Layer 8 of a small transformer language model trained on English Wikipedia (14 layers, counted from 0, width 64).
In attention head 0, each number of a token's query is one row of weights dot the token's vector x plus its bias. The head spreads its attention over the tokens so far by the softmax of query dot key.

Query weights of the head. A number n stands for (n - 500) times 0.0014.
q0 (bias -0.058): 324 609 394 893 477 326 329 299 662 467 693 572 545 559 229 372 492 535 438 382 427 439 326 465 573 417 494 459 512 405 680 627 497 376 480 335 517 378 466 593 594 433 682 617 633 639 434 577 485 349 624 558 414 619 444 476 421 228 482 456 538 577 574 602
q1 (bias -0.107): 645 631 347 431 570 467 446 312 539 508 577 335 485 621 702 597 510 367 395 236 623 620 475 483 625 612 406 578 281 460 634 444 232 450 589 388 307 538 410 581 504 405 496 599 410 498 380 569 417 500 639 485 451 492 538 358 522 371 476 335 505 414 684 449
q2 (bias -0.198): 495 551 533 459 394 483 370 553 503 275 660 587 556 407 573 458 481 523 560 638 721 294 369 404 618 560 443 337 318 317 503 551 357 276 298 526 451 684 632 477 557 536 517 556 545 628 525 638 432 409 532 593 417 292 414 542 571 423 352 678 531 671 708 471
q3 (bias -0.133): 511 529 587 496 560 423 330 494 705 537 491 303 673 541 443 556 357 479 711 477 397 321 519 499 489 391 477 489 668 608 313 623 319 615 427 606 676 594 524 575 700 470 337 419 725 564 486 485 582 839 331 288 514 386 414 589 323 605 611 417 627 477 566 444
q4 (bias -0.233): 499 576 464 420 338 799 374 687 423 449 233 683 601 576 645 410 465 293 651 569 641 659 401 417 651 629 545 574 468 511 417 361 312 459 453 496 440 622 501 447 476 548 427 648 698 648 503 425 642 548 358 352 406 622 270 279 510 445 489 629 403 490 440 301
q5 (bias -0.157): 536 587 410 354 723 510 616 745 398 578 647 412 527 281 541 725 558 479 301 654 458 560 600 575 516 626 316 370 500 507 427 430 389 528 524 523 525 560 387 544 825 694 499 439 697 419 297 552 366 441 662 423 600 694 600 412 235 373 436 595 451 470 605 709
q6 (bias 0.046): 679 668 478 352 320 412 452 464 569 560 387 482 440 641 275 440 514 585 550 376 520 397 345 462 592 637 486 524 521 451 394 451 702 62 433 457 291 598 508 530 190 722 779 435 452 468 337 544 488 385 547 582 455 366 510 489 561 579 637 395 672 343 529 402
q7 (bias 0.073): 765 346 646 653 495 468 396 423 462 438 640 269 355 508 473 402 575 377 514 659 368 442 549 473 681 596 572 455 385 505 629 479 610 519 516 360 460 382 537 299 704 359 531 314 676 800 448 563 661 653 707 702 398 449 535 443 381 383 552 609 527 413 395 405
q8 (bias 0.093): 531 306 445 471 700 301 454 734 509 457 474 452 536 543 510 624 413 559 565 406 477 498 346 324 668 415 634 487 607 541 510 443 311 527 407 531 560 388 253 378 362 787 524 262 364 650 594 325 599 619 545 269 208 616 319 576 770 409 524 567 663 353 532 456
q9 (bias -0.199): 419 760 705 353 490 361 698 540 492 664 590 760 614 425 534 335 475 246 445 698 511 430 563 667 622 328 430 586 294 543 540 506 385 831 610 442 346 377 573 409 406 627 479 437 394 272 495 588 616 414 320 546 645 232 437 803 512 445 520 492 462 466 674 532
q10 (bias -0.229): 492 552 695 455 339 394 304 703 432 334 388 380 564 548 655 811 505 623 75 167 632 481 332 627 728 679 587 404 306 603 351 325 530 411 528 697 624 661 234 603 366 564 386 576 443 684 455 328 422 687 473 511 527 582 394 630 814 403 516 395 331 638 401 390
q11 (bias -0.130): 497 563 487 397 535 554 366 360 368 446 672 630 441 571 597 438 475 561 585 471 746 492 271 562 716 527 424 435 456 358 526 536 706 591 561 696 357 422 574 436 374 435 527 377 474 318 353 562 649 383 729 540 564 709 471 509 381 733 587 427 732 575 483 426
q12 (bias 0.014): 443 442 398 279 378 583 353 704 419 397 471 352 300 725 699 394 243 652 781 566 428 621 565 462 338 436 356 489 506 573 414 559 552 513 509 487 476 489 534 452 382 676 503 319 421 361 549 616 501 487 751 587 457 390 567 569 655 425 392 496 292 685 399 320
q13 (bias -0.069): 494 583 463 417 339 459 572 491 614 457 951 639 492 441 545 663 516 444 532 208 545 658 479 628 453 544 680 211 664 407 474 282 463 430 447 413 387 431 339 340 277 610 424 409 514 591 321 625 547 629 563 407 639 471 731 508 729 436 569 479 528 539 486 628
q14 (bias 0.136): 697 360 243 677 591 539 399 260 507 610 297 524 503 483 415 581 510 423 679 489 542 602 728 470 466 462 601 557 508 504 668 507 469 362 679 404 712 280 304 394 508 659 607 341 582 470 483 618 376 655 363 561 395 541 368 681 340 451 649 378 87 587 574 386
q15 (bias -0.138): 499 634 400 449 360 501 501 719 511 588 606 574 452 516 447 673 583 460 421 470 490 565 425 426 288 485 421 598 303 548 603 562 521 603 624 569 605 256 638 276 679 664 650 680 605 540 334 533 541 613 550 203 268 323 354 351 263 692 436 606 314 516 380 464
q16 (bias -0.165): 548 740 496 408 447 493 444 395 433 802 552 475 722 418 550 258 724 262 567 234 442 444 421 374 469 628 664 428 308 487 774 352 546 507 498 529 607 549 593 226 577 714 500 439 427 616 610 300 419 585 748 488 352 425 491 576 393 431 377 632 548 757 733 612
q17 (bias 0.182): 414 400 242 470 340 402 314 618 462 624 719 302 698 587 468 500 319 389 552 556 383 482 604 521 331 355 671 551 662 598 447 290 643 534 546 591 746 720 494 441 502 386 501 540 467 795 267 442 452 666 445 598 417 674 452 420 666 369 403 474 790 265 479 570
q18 (bias 0.100): 386 523 439 520 585 333 538 489 588 363 720 535 468 561 395 583 529 642 596 614 573 571 635 356 462 358 402 573 467 650 404 390 476 515 233 441 526 522 412 633 458 885 453 571 542 334 666 250 354 505 411 696 320 571 732 310 304 465 514 507 442 344 247 570
q19 (bias -0.074): 485 561 540 455 377 627 454 572 568 582 190 221 546 577 327 355 571 516 416 619 640 684 453 627 607 458 457 168 580 599 630 789 631 565 634 399 531 405 449 339 374 563 547 557 510 414 437 419 526 168 558 628 986 668 643 348 218 609 350 561 270 508 462 378
q20 (bias -0.157): 497 377 722 491 376 461 503 631 578 645 494 564 512 661 670 524 810 498 244 393 686 421 695 633 372 360 432 439 616 490 559 513 508 615 488 484 177 386 555 674 539 450 412 403 731 751 561 515 496 459 706 699 367 350 414 591 288 467 287 504 381 460 546 748
q21 (bias 0.026): 605 318 365 651 467 572 223 440 374 481 428 509 529 605 300 334 638 380 484 342 756 363 476 564 413 662 431 390 439 652 619 476 415 665 769 551 490 723 542 357 621 534 401 278 463 490 609 494 409 284 444 335 545 602 515 689 700 499 679 444 260 504 381 201
q22 (bias 0.008): 821 382 521 577 398 389 626 606 426 593 300 665 656 355 495 446 204 675 620 703 400 352 496 622 584 485 526 456 499 602 500 297 422 702 365 412 546 205 293 492 531 440 572 551 568 578 540 682 636 304 638 417 391 553 624 482 546 458 395 422 751 528 633 320
q23 (bias 0.341): 572 478 632 219 471 577 553 330 510 399 724 427 335 646 511 399 503 712 462 688 472 646 560 419 213 287 610 641 655 590 447 223 311 332 753 219 815 585 400 600 376 400 521 524 607 410 529 401 331 371 553 438 308 332 622 577 331 361 737 591 551 475 403 298
q24 (bias 0.117): 543 423 403 353 663 378 367 475 493 479 537 519 564 416 403 495 388 619 430 695 440 567 528 569 369 511 591 351 703 786 542 419 521 400 449 459 458 429 752 788 477 470 364 621 399 682 298 285 487 427 414 500 302 655 525 296 642 779 519 279 292 640 695 266
q25 (bias 0.171): 392 314 478 400 441 196 360 338 379 421 498 441 524 738 441 484 536 428 512 714 337 497 603 554 403 422 509 516 451 353 590 501 694 554 366 560 355 533 425 392 600 465 525 618 567 505 549 585 617 483 572 350 416 450 571 348 320 716 563 464 338 336 573 417
q26 (bias 0.050): 738 416 645 292 490 757 719 444 569 491 726 407 505 641 338 643 310 457 443 363 620 471 642 517 474 727 469 438 831 657 336 356 335 514 404 422 770 425 490 508 393 549 608 534 301 405 272 370 549 375 547 344 356 421 360 636 547 561 333 576 217 455 544 394
q27 (bias 0.347): 373 442 421 246 634 515 441 258 653 339 867 529 354 664 671 542 760 542 779 454 288 324 501 389 418 597 257 584 346 459 520 586 777 528 724 114 625 433 552 473 580 556 631 756 627 654 738 366 612 396 543 527 434 570 493 612 446 447 535 442 488 184 467 531
q28 (bias -0.249): 337 311 579 394 514 643 594 486 397 436 433 511 629 554 388 521 784 512 543 438 580 381 256 446 371 393 322 457 506 254 642 209 334 335 496 712 589 662 546 90 331 651 313 739 604 415 581 600 289 631 662 757 605 792 322 678 633 167 457 474 519 634 635 627
q29 (bias 0.146): 404 572 282 530 718 542 474 535 519 590 684 780 258 465 196 634 641 554 410 633 371 483 649 456 676 534 473 437 468 625 635 604 406 627 269 399 647 458 372 446 510 569 643 327 654 382 482 406 555 570 396 743 294 532 442 291 362 564 542 325 469 633 498 640
q30 (bias -0.126): 629 540 644 397 308 578 634 324 578 717 472 525 491 293 922 571 578 476 320 527 395 490 351 791 435 365 309 701 583 453 508 451 581 472 656 614 596 596 164 405 449 736 459 403 591 335 728 325 428 548 409 537 327 298 418 646 580 479 458 449 360 716 418 269
q31 (bias -0.231): 513 748 715 412 184 446 675 762 587 487 630 379 617 413 556 818 520 418 544 268 624 431 575 517 522 136 474 577 576 443 468 356 366 340 606 466 206 589 488 575 451 206 370 550 325 553 495 587 508 445 524 475 646 605 565 535 585 610 720 498 382 563 535 351

Each question shows a short text with each token's key, already scaled and adjusted for position as the last token sees it. A number n stands for (n - 500) times 0.0041.

Then comes the last token's vector x. A number n stands for (n - 500) times 0.027.

0 " s": 610 515 525 570 572 497 298 273 570 751 476 407 451 495 368 608 706 619 566 394 669 240 501 275 313 487 329 314 612 561 653 512
1 "in": 696 519 677 731 716 560 342 277 477 850 435 343 335 545 410 756 736 546 519 380 666 174 522 159 235 357 343 158 604 532 723 556
2 "ce": 738 481 652 689 748 468 304 341 495 846 447 353 323 510 466 709 705 547 509 365 680 185 566 105 278 409 368 196 622 562 690 590
3 " c": 782 448 704 731 782 464 289 290 470 822 424 346 369 492 456 702 735 604 482 401 653 229 574 109 303 367 370 145 614 534 624 515
4 "oll": 754 468 744 719 761 519 266 281 440 843 426 372 371 538 447 652 687 519 509 411 680 244 568 63 267 396 310 135 691 539 664 537
5 "ap": 813 483 707 743 748 510 307 287 508 802 423 313 357 470 527 624 670 519 460 417 619 246 570 82 267 370 292 169 642 518 629 529
6 "s": 807 476 717 693 790 500 307 358 484 810 446 377 332 469 459 633 682 573 486 382 669 200 566 47 267 408 329 158 653 525 687 525
7 "ed": 804 509 712 669 772 458 320 354 460 843 433 354 347 487 430 643 725 622 505 374 670 201 547 99 246 415 262 130 622 501 648 545
x: 465 539 520 453 468 467 533 463 439 479 535 526 544 484 514 491 420 472 496 462 485 492 518 384 513 461 555 525 523 439 513 449 542 529 515 529 502 471 472 503 454 538 546 556 587 520 497 475 515 480 364 499 456 487 479 591 923 440 477 551 442 509 485 537
Which token does the last token look at most? 0 " s"

0 " the": 586 497 503 610 572 482 271 260 562 766 461 422 468 469 368 578 652 598 546 366 666 259 541 291 324 502 309 299 585 579 649 519
1 " n": 692 452 618 730 757 515 216 260 507 827 430 325 346 541 472 701 703 554 524 416 666 216 539 139 335 387 415 161 607 564 680 537
2 "e": 773 496 640 714 751 518 333 275 520 845 399 405 374 556 535 739 708 570 520 384 653 218 584 76 357 474 416 154 630 597 678 590
3 "x": 748 492 653 746 764 508 287 303 484 849 361 381 386 520 499 688 661 603 438 380 667 192 596 92 328 415 307 135 629 517 678 577
4 "t": 784 524 655 677 816 525 278 339 519 844 386 394 371 479 488 672 646 626 465 416 639 192 610 44 338 434 327 118 635 542 666 560
5 " f": 775 458 706 690 785 477 269 274 450 811 399 315 351 529 475 670 666 582 463 405 618 213 516 88 341 398 361 93 588 547 648 487
6 "ew": 806 531 691 736 788 492 312 275 468 803 437 402 329 487 410 634 669 576 490 368 673 171 568 113 315 411 286 130 645 539 698 550
7 " year": 762 500 673 707 798 399 254 289 460 804 455 375 357 507 459 618 642 526 523 365 719 207 526 85 261 426 278 149 616 543 669 574
x: 448 512 515 449 478 499 528 460 462 491 501 552 538 529 525 462 436 480 493 462 513 445 532 392 495 484 561 541 542 436 485 481 523 541 510 545 515 464 425 497 444 502 528 512 643 479 498 471 475 497 386 540 451 467 491 547 926 466 514 478 487 484 520 559
Which token does the last token look at most? 0 " the"

0 "uc": 595 514 526 637 589 495 296 243 580 766 449 415 480 497 393 606 682 612 534 389 685 225 533 265 312 503 295 291 603 565 671 524
1 "c": 722 520 627 736 793 544 288 289 535 801 457 331 397 462 515 711 703 541 524 437 659 193 609 105 295 368 340 212 652 555 721 529
2 "ess": 746 508 660 714 787 581 268 325 504 788 440 339 389 428 458 658 678 559 528 353 692 211 546 107 249 342 293 162 621 553 682 560
3 "f": 757 502 692 703 795 513 298 333 495 822 391 324 345 507 499 672 649 559 438 433 640 171 581 96 292 423 349 145 651 513 686 544
4 "ul": 738 536 693 732 735 530 312 325 505 823 408 418 342 507 461 681 692 604 467 355 697 179 591 39 342 461 267 131 607 547 719 517
5 " m": 789 457 685 714 771 512 224 295 479 805 419 374 362 491 443 675 668 598 484 361 656 228 562 103 364 422 348 166 667 518 645 480
6 "iss": 739 496 685 719 776 516 294 340 453 828 416 411 338 548 442 666 632 619 458 379 664 223 562 46 302 458 278 122 663 519 666 488
7 "ion": 785 552 731 712 810 528 277 309 481 833 420 390 372 494 464 632 657 593 524 371 636 203 569 94 278 448 283 141 645 547 662 510
x: 445 557 514 446 466 493 534 465 434 474 544 540 555 478 553 454 450 460 526 477 516 481 543 408 484 475 537 508 551 417 491 450 532 504 513 546 534 463 447 457 466 531 513 532 601 502 475 454 508 481 351 512 447 506 501 564 923 501 509 514 455 499 493 529
Which token does the last token look at most? 0 "uc"

0 "a": 607 506 535 601 585 507 282 276 572 738 462 427 437 481 380 606 688 652 556 370 670 268 547 291 322 496 330 266 603 560 626 509
1 " I": 682 470 665 702 744 563 220 309 491 777 406 352 366 486 475 680 736 709 542 356 629 183 606 174 334 438 378 136 623 569 674 552
2 "I": 726 487 673 730 761 549 257 353 511 751 441 351 341 513 483 707 696 697 562 358 615 172 567 153 331 427 374 135 625 571 600 557
3 " (": 757 473 694 779 734 512 249 337 513 767 441 339 373 494 457 687 741 644 517 308 607 215 561 133 279 434 337 138 615 568 605 542
4 "re": 727 497 664 787 787 472 255 366 508 783 428 377 426 539 502 697 755 595 512 386 656 234 559 113 291 473 326 126 623 477 733 545
5 "m": 770 524 664 755 831 500 290 374 533 759 421 353 357 478 523 708 744 602 498 351 652 276 543 144 290 429 356 126 683 507 704 507
6 "as": 735 532 716 737 794 558 285 366 545 804 411 388 368 502 454 729 725 645 517 340 649 245 550 111 309 439 275 122 711 519 702 463
7 "ter": 763 488 713 726 811 473 236 361 502 753 430 337 382 475 494 659 729 649 502 389 665 221 557 93 267 432 336 162 678 515 688 519
x: 463 547 492 426 479 484 488 478 503 453 516 553 546 501 513 488 459 468 485 463 497 497 524 410 461 464 558 559 544 458 508 451 504 530 504 549 559 459 481 460 482 520 494 531 603 510 460 446 469 483 396 531 465 515 495 583 962 453 470 523 472 468 494 516
Which token does the last token look at most? 0 "a"

0 " H": 598 493 532 608 581 517 278 264 570 720 464 410 427 481 362 593 673 649 559 361 659 252 562 296 340 489 339 283 602 579 620 499
1 "av": 751 516 693 750 759 582 279 271 438 817 435 337 307 500 407 652 662 580 519 366 669 212 637 191 328 402 360 75 607 558 678 550
2 "oc": 711 537 715 749 817 587 276 317 496 815 457 322 280 440 389 642 681 588 506 406 663 227 611 171 355 380 307 66 601 564 691 474
3 ",": 737 437 693 759 761 485 270 328 484 832 428 352 325 514 398 641 713 594 499 320 687 214 547 159 259 451 341 134 632 559 674 553
4 " first": 719 522 680 689 780 478 280 312 476 904 407 379 376 487 440 664 725 574 488 321 693 236 627 127 294 475 324 129 631 528 666 548
5 " in": 741 514 645 768 724 462 245 291 496 863 444 308 338 482 451 705 733 613 460 364 699 209 506 115 316 458 315 170 649 503 692 592
6 " the": 684 469 642 707 734 466 219 261 501 874 423 355 410 462 388 634 683 552 504 317 672 176 612 150 332 460 290 174 620 564 718 548
7 " \"": 777 462 659 722 743 445 253 266 511 819 414 332 381 507 465 664 728 605 523 347 604 149 607 127 339 446 335 132 611 578 704 547
x: 428 509 455 482 468 473 530 479 477 532 537 592 551 548 478 518 416 470 509 520 499 509 493 469 460 443 508 550 529 438 504 460 515 499 538 537 505 496 396 517 464 556 484 525 607 474 500 464 530 489 348 514 453 464 507 573 899 442 477 529 479 462 542 474
Which token does the last token look at most, and with what share of its attention? 7 " \"", with about 60%

0 "ct": 601 527 512 579 597 489 317 270 574 760 451 431 464 497 397 600 685 616 556 384 686 250 521 254 300 503 315 276 593 573 641 534
1 "ave": 760 513 669 713 780 482 296 317 503 830 414 388 340 479 426 662 684 594 504 383 685 159 571 130 296 462 330 132 606 540 650 563
2 "/": 742 466 649 728 764 462 262 346 544 816 390 380 341 434 429 682 751 661 494 354 641 174 572 136 324 481 359 140 619 527 659 500
3 "V": 732 443 693 717 792 496 252 375 527 770 383 344 353 510 528 696 727 717 523 392 603 218 613 177 327 422 325 105 668 547 632 430
4 "ir": 726 493 673 747 744 595 254 323 452 837 407 369 335 538 464 671 692 664 513 346 620 254 529 59 298 424 279 100 638 581 618 491
5 "g": 764 507 702 713 822 536 236 302 485 776 420 392 342 433 439 660 637 612 417 404 623 235 602 53 344 391 269 152 634 560 610 473
6 "in": 741 468 698 750 797 520 270 311 500 801 417 400 329 480 361 679 646 602 464 408 664 226 560 53 317 422 250 126 624 528 641 502
7 ")": 761 440 696 701 757 485 245 278 500 847 391 381 364 485 398 630 631 598 504 371 647 166 621 70 290 460 323 104 581 564 611 526
x: 427 537 505 464 456 508 531 481 457 506 520 559 538 515 528 457 431 463 542 507 453 450 495 402 464 442 543 523 556 444 532 464 509 562 472 537 495 505 471 510 469 536 513 529 596 507 475 429 531 474 346 509 442 494 488 589 906 498 477 532 496 481 509 517
Which token does the last token look at most? 2 "/"

0 "\n": 591 491 517 638 591 483 271 275 594 725 445 383 445 459 387 585 646 620 549 333 649 242 606 261 307 510 298 275 587 566 625 503
1 "-": 666 430 623 770 750 487 242 312 536 828 386 299 374 424 449 626 731 581 504 354 638 182 619 176 311 441 273 133 638 540 713 538
2 " G": 690 428 700 744 808 533 228 296 496 768 419 308 373 429 479 694 685 638 501 393 607 172 688 207 375 371 356 91 628 525 705 473
3 "y": 702 409 701 728 768 573 271 284 464 826 450 371 348 442 462 652 649 580 538 409 603 148 618 146 376 382 304 55 609 524 741 604
4 "p": 749 477 742 691 853 568 311 295 452 788 461 355 343 424 402 666 607 546 533 430 626 196 638 163 322 380 356 69 652 498 649 557
5 "s": 744 459 715 730 822 582 319 336 451 808 465 354 320 434 441 667 634 590 518 403 598 171 620 107 297 396 361 73 647 508 734 517
6 "y": 717 455 730 748 757 546 307 355 495 798 445 342 376 453 460 693 691 611 534 377 609 160 604 130 324 394 327 78 609 499 733 543
7 " M": 733 440 739 752 819 571 252 328 485 720 436 321 366 444 419 701 685 666 548 324 583 196 617 191 365 393 372 89 638 528 643 489
x: 484 517 476 500 474 479 537 472 449 546 535 512 556 479 506 511 401 482 496 514 528 508 559 427 467 449 540 521 509 488 497 463 530 491 488 509 583 486 461 487 474 549 524 522 573 484 471 436 466 454 379 497 439 460 479 533 957 478 437 569 504 478 542 509
Which token does the last token look at most, and with what share of its attention? 2 " G", with about 50%

0 " C": 611 477 534 642 600 504 265 254 581 727 465 402 451 465 394 589 665 633 558 374 638 256 589 280 334 477 304 285 606 586 609 499
1 "ar": 716 400 706 740 769 576 251 283 480 822 462 336 371 463 467 679 641 549 544 424 634 205 608 109 312 381 316 97 632 573 694 557
2 "on": 768 441 708 801 793 524 277 283 465 773 466 357 333 440 392 642 652 577 519 426 676 180 589 135 315 397 277 127 628 499 672 635
3 " in": 707 483 639 788 753 489 216 295 498 826 468 310 373 471 423 698 704 645 489 391 693 203 463 131 302 465 309 195 664 506 641 615
4 " G": 728 443 703 713 783 515 226 295 522 796 420 343 368 464 445 718 690 687 490 372 626 149 615 173 371 398 362 142 618 582 628 478
5 "ab": 815 483 719 708 830 551 326 296 459 792 445 359 306 461 431 630 614 581 496 410 614 180 579 132 311 428 309 91 627 559 648 628
6 "y": 749 444 748 770 784 532 291 368 511 815 448 393 345 440 417 671 671 647 512 389 628 135 588 105 348 436 291 98 651 501 672 567
7 " (19": 745 442 737 786 753 478 276 321 489 812 442 345 402 455 406 682 733 617 544 284 661 195 621 121 266 422 345 132 653 555 605 522
x: 477 530 479 454 462 489 502 467 456 501 512 573 551 512 525 522 395 486 466 520 512 484 506 428 430 441 551 525 516 466 517 471 508 508 480 513 489 511 467 499 451 570 531 513 615 533 457 475 491 515 340 491 445 500 495 563 903 440 497 573 501 436 532 534
Which token does the last token look at most? 4 " G"

0 " s": 610 515 525 570 572 497 298 273 570 751 476 407 451 495 368 608 706 619 566 394 669 240 501 275 313 487 329 314 612 561 653 512
1 "y": 721 478 665 704 670 532 321 283 481 856 430 345 358 523 469 706 723 576 534 369 651 146 527 179 276 372 356 147 605 564 738 573
2 "st": 690 537 684 675 781 579 313 333 465 892 427 337 341 470 430 709 734 604 494 382 659 200 575 167 237 356 382 143 627 505 676 526
3 "em": 766 474 716 656 756 509 305 342 483 854 442 358 318 496 425 654 713 549 530 378 680 184 587 122 246 371 319 131 620 538 679 515
4 "\"": 800 456 704 684 716 483 278 334 518 787 425 348 359 530 418 617 681 593 557 362 674 171 641 116 247 416 332 140 623 540 629 535
5 " that": 743 492 679 703 743 455 314 308 473 869 426 375 365 478 381 626 683 567 512 380 653 119 632 151 297 440 340 138 603 470 748 595
6 " le": 731 511 702 701 732 460 268 278 462 858 425 327 400 499 459 698 681 593 504 418 667 221 589 123 396 414 365 117 564 487 703 602
7 "ts": 760 518 674 668 759 491 296 310 457 872 453 401 356 449 447 634 600 575 495 364 703 182 577 92 346 428 350 94 583 529 739 576
x: 463 507 528 464 486 479 511 435 476 518 540 543 528 523 539 492 415 475 468 495 491 472 518 447 508 454 576 523 554 417 497 470 496 532 516 542 506 470 451 511 446 539 519 538 601 495 461 438 497 440 361 556 491 479 464 524 938 504 494 547 447 516 523 468
Which token does the last token look at most? 5 " that"

0 " N": 603 505 513 627 585 513 263 267 604 710 455 416 451 513 397 615 686 651 558 356 651 249 562 276 349 509 313 287 597 591 602 510
1 "ue": 714 513 617 722 752 529 278 279 542 796 454 394 376 510 487 678 707 595 545 368 652 185 597 157 327 477 324 118 624 614 632 569
2 "v": 730 508 700 751 853 524 263 327 509 809 446 362 365 479 494 725 694 598 491 411 612 198 614 106 330 423 343 74 582 560 624 533
3 "o": 796 500 732 751 815 527 324 307 531 796 432 371 357 472 437 709 692 543 547 371 604 218 652 103 354 426 332 93 608 580 623 521
4 " F": 744 468 730 726 801 544 241 311 483 725 415 305 340 470 436 646 683 663 495 360 637 164 625 126 372 397 363 89 595 555 589 489
5 "l": 785 488 743 729 759 539 290 313 488 736 451 376 287 512 404 648 667 572 488 409 632 127 625 68 378 446 337 120 663 570 640 553
6 "am": 820 499 734 732 777 547 303 304 473 738 464 408 317 447 428 644 658 575 511 330 647 182 649 71 371 421 287 100 623 576 641 536
7 "enc": 785 507 687 734 830 520 290 331 493 770 444 378 333 458 414 606 631 596 497 389 667 197 648 72 374 418 288 115 584 537 616 536
x: 481 517 460 444 498 520 541 468 469 473 535 567 557 491 514 452 420 468 476 489 502 524 540 379 503 509 564 496 562 445 497 427 495 506 489 537 513 490 453 530 484 510 515 526 581 541 457 455 484 459 371 494 435 528 448 570 915 504 474 529 448 505 530 531
Which token does the last token look at most? 4 " F"

0 "ic": 600 518 516 615 594 472 285 250 571 767 472 409 470 486 399 596 666 597 546 409 663 263 533 272 307 490 309 287 585 571 626 514
1 " d": 709 418 664 627 765 507 255 280 486 836 424 345 376 496 383 703 722 635 551 455 693 209 538 112 327 398 328 163 642 513 645 486
2 "r": 708 427 690 658 723 521 321 334 460 848 395 378 398 553 400 679 705 596 486 474 661 219 512 102 246 399 350 117 669 550 635 546
3 "am": 794 451 721 682 747 522 308 281 466 819 431 388 372 483 414 693 684 581 500 388 656 192 581 96 274 401 297 136 650 569 671 545
4 "a,": 761 462 730 712 774 491 292 343 513 841 399 395 355 492 397 658 710 618 514 348 682 234 565 140 288 470 342 129 664 520 622 581
5 " A": 701 465 707 727 760 562 242 307 513 755 425 326 400 469 437 725 719 736 545 342 630 169 605 181 401 456 358 137 658 572 594 542
6 " C": 728 437 709 764 837 551 260 256 493 760 443 356 388 445 416 718 658 663 542 376 583 143 614 171 386 391 367 138 640 588 599 552
7 "old": 726 471 709 771 817 553 242 239 468 742 470 361 345 497 417 603 635 592 517 437 637 161 543 111 286 415 274 79 686 541 586 594
x: 446 493 492 471 492 490 531 522 429 442 537 544 548 478 466 482 374 492 514 488 538 452 540 412 479 453 565 495 550 480 497 448 514 547 513 533 541 447 464 472 460 576 473 512 602 513 502 440 482 493 355 543 456 493 499 604 882 488 521 508 471 514 518 513
Which two tokens does the last token look at most, in order? 5 " A", 6 " C"

0 "on": 611 505 516 642 594 474 285 269 569 734 470 416 453 491 386 606 678 639 539 377 681 252 524 280 299 507 302 283 596 559 644 545
1 "es.": 722 460 669 767 749 452 257 380 539 812 410 302 364 454 419 583 683 591 546 279 676 163 624 138 291 457 313 194 627 549 652 522
2 "\n": 671 462 658 745 742 477 257 302 524 818 385 303 380 420 407 649 655 576 501 312 656 137 741 103 276 477 293 140 606 495 685 558
3 "\n": 661 461 641 743 763 490 257 288 521 830 386 296 391 416 425 659 645 568 501 330 652 124 741 113 288 462 309 124 595 493 728 575
4 "===": 678 469 614 702 737 487 251 335 505 895 413 284 450 467 497 612 650 622 550 359 685 128 681 133 341 499 247 114 592 541 787 550
5 "S": 676 418 663 757 782 532 262 304 504 851 414 270 378 442 478 684 647 597 530 397 603 106 645 183 361 386 402 105 630 492 772 521
6 "t": 694 501 669 685 806 564 315 310 472 833 425 337 359 461 463 653 630 582 538 418 564 145 638 135 325 384 342 69 621 514 738 562
7 "art": 676 499 707 657 812 559 312 290 451 804 466 322 356 445 411 671 632 578 565 361 607 120 605 133 292 395 320 56 587 572 735 542
x: 484 572 509 431 468 460 514 484 434 488 514 528 504 480 521 484 418 505 487 494 531 478 515 434 502 452 600 541 514 449 497 418 494 536 523 543 568 483 459 488 451 553 544 533 604 504 495 424 459 493 338 552 472 495 487 545 903 527 450 505 473 501 487 501
Which token does the last token look at most? 5 "S"

0 " ro": 609 516 526 599 617 460 272 262 559 772 458 404 459 464 378 574 688 615 560 413 688 270 500 283 331 484 288 300 598 551 655 490
1 "le": 700 467 685 720 751 502 285 275 462 882 426 363 375 456 439 654 686 542 531 426 681 203 561 106 277 428 333 164 650 502 739 517
2 ".": 750 471 683 737 749 450 247 352 517 842 408 345 368 439 399 591 677 605 551 297 665 147 596 110 302 453 316 195 628 547 658 492
3 " He": 732 457 730 702 752 483 325 303 481 822 420 354 364 448 410 664 676 594 555 388 684 163 698 137 386 448 379 90 609 485 709 542
4 " f": 772 482 700 665 736 494 291 294 457 817 400 320 381 547 460 651 693 559 476 386 678 190 571 135 341 408 387 98 585 513 665 545
5 "oll": 754 533 709 679 741 512 325 276 451 826 421 399 333 547 452 661 680 521 499 386 688 192 611 79 346 430 340 110 657 544 716 533
6 "ow": 769 535 717 726 766 475 309 321 488 815 439 362 343 456 429 621 699 544 453 365 688 176 607 83 267 405 310 113 562 481 714 573
7 "ed": 798 528 694 662 760 435 342 353 462 827 442 356 329 472 433 626 720 590 481 379 694 181 587 134 292 428 279 113 597 483 691 562
x: 475 552 519 449 464 460 534 470 440 486 520 531 527 482 515 476 419 480 488 455 493 482 519 377 527 459 562 527 528 448 509 449 534 520 525 530 483 491 442 523 465 515 557 550 584 531 500 464 526 473 395 505 445 473 491 596 916 441 470 544 426 520 516 525
Which two tokens does the last token look at most, in order? 2 ".", 7 "ed"

0 " al": 624 523 517 596 599 461 287 265 579 737 439 402 450 472 423 607 698 628 566 354 672 240 493 262 300 504 309 283 601 570 650 502
1 "b": 715 513 642 721 746 526 318 312 540 813 418 345 363 473 480 700 742 619 496 356 687 201 567 173 262 429 360 152 647 521 731 530
2 "um": 751 526 674 744 752 501 249 336 515 826 439 392 370 453 484 634 684 562 484 336 683 194 662 109 272 439 303 109 623 503 739 497
3 " f": 771 460 720 711 782 466 242 326 465 812 392 322 370 518 470 646 675 601 465 384 645 205 566 120 327 425 367 82 613 517 687 468
4 "e": 805 484 705 738 757 460 349 291 500 816 420 414 333 516 511 683 723 518 514 366 627 186 619 50 375 471 374 137 657 554 703 519
5 "at": 800 534 697 686 766 510 321 329 494 842 395 387 319 475 460 637 707 581 485 381 624 199 573 53 292 414 320 104 629 533 705 541
6 "ur": 751 540 712 720 765 472 308 351 492 848 419 359 361 446 456 641 732 625 457 405 673 216 563 59 290 435 281 108 594 491 693 523
7 "es": 797 503 700 708 785 465 310 340 505 836 434 371 329 445 438 659 663 594 499 373 695 222 523 123 310 451 356 131 614 508 689 549
x: 459 547 535 487 445 492 507 461 450 492 545 538 530 525 523 482 431 476 501 482 481 471 515 403 512 456 523 522 578 433 501 449 508 529 504 513 473 486 464 488 484 514 532 556 597 501 487 418 482 473 380 523 453 506 472 550 944 478 484 571 442 507 523 524
Which token does the last token look at most? 3 " f"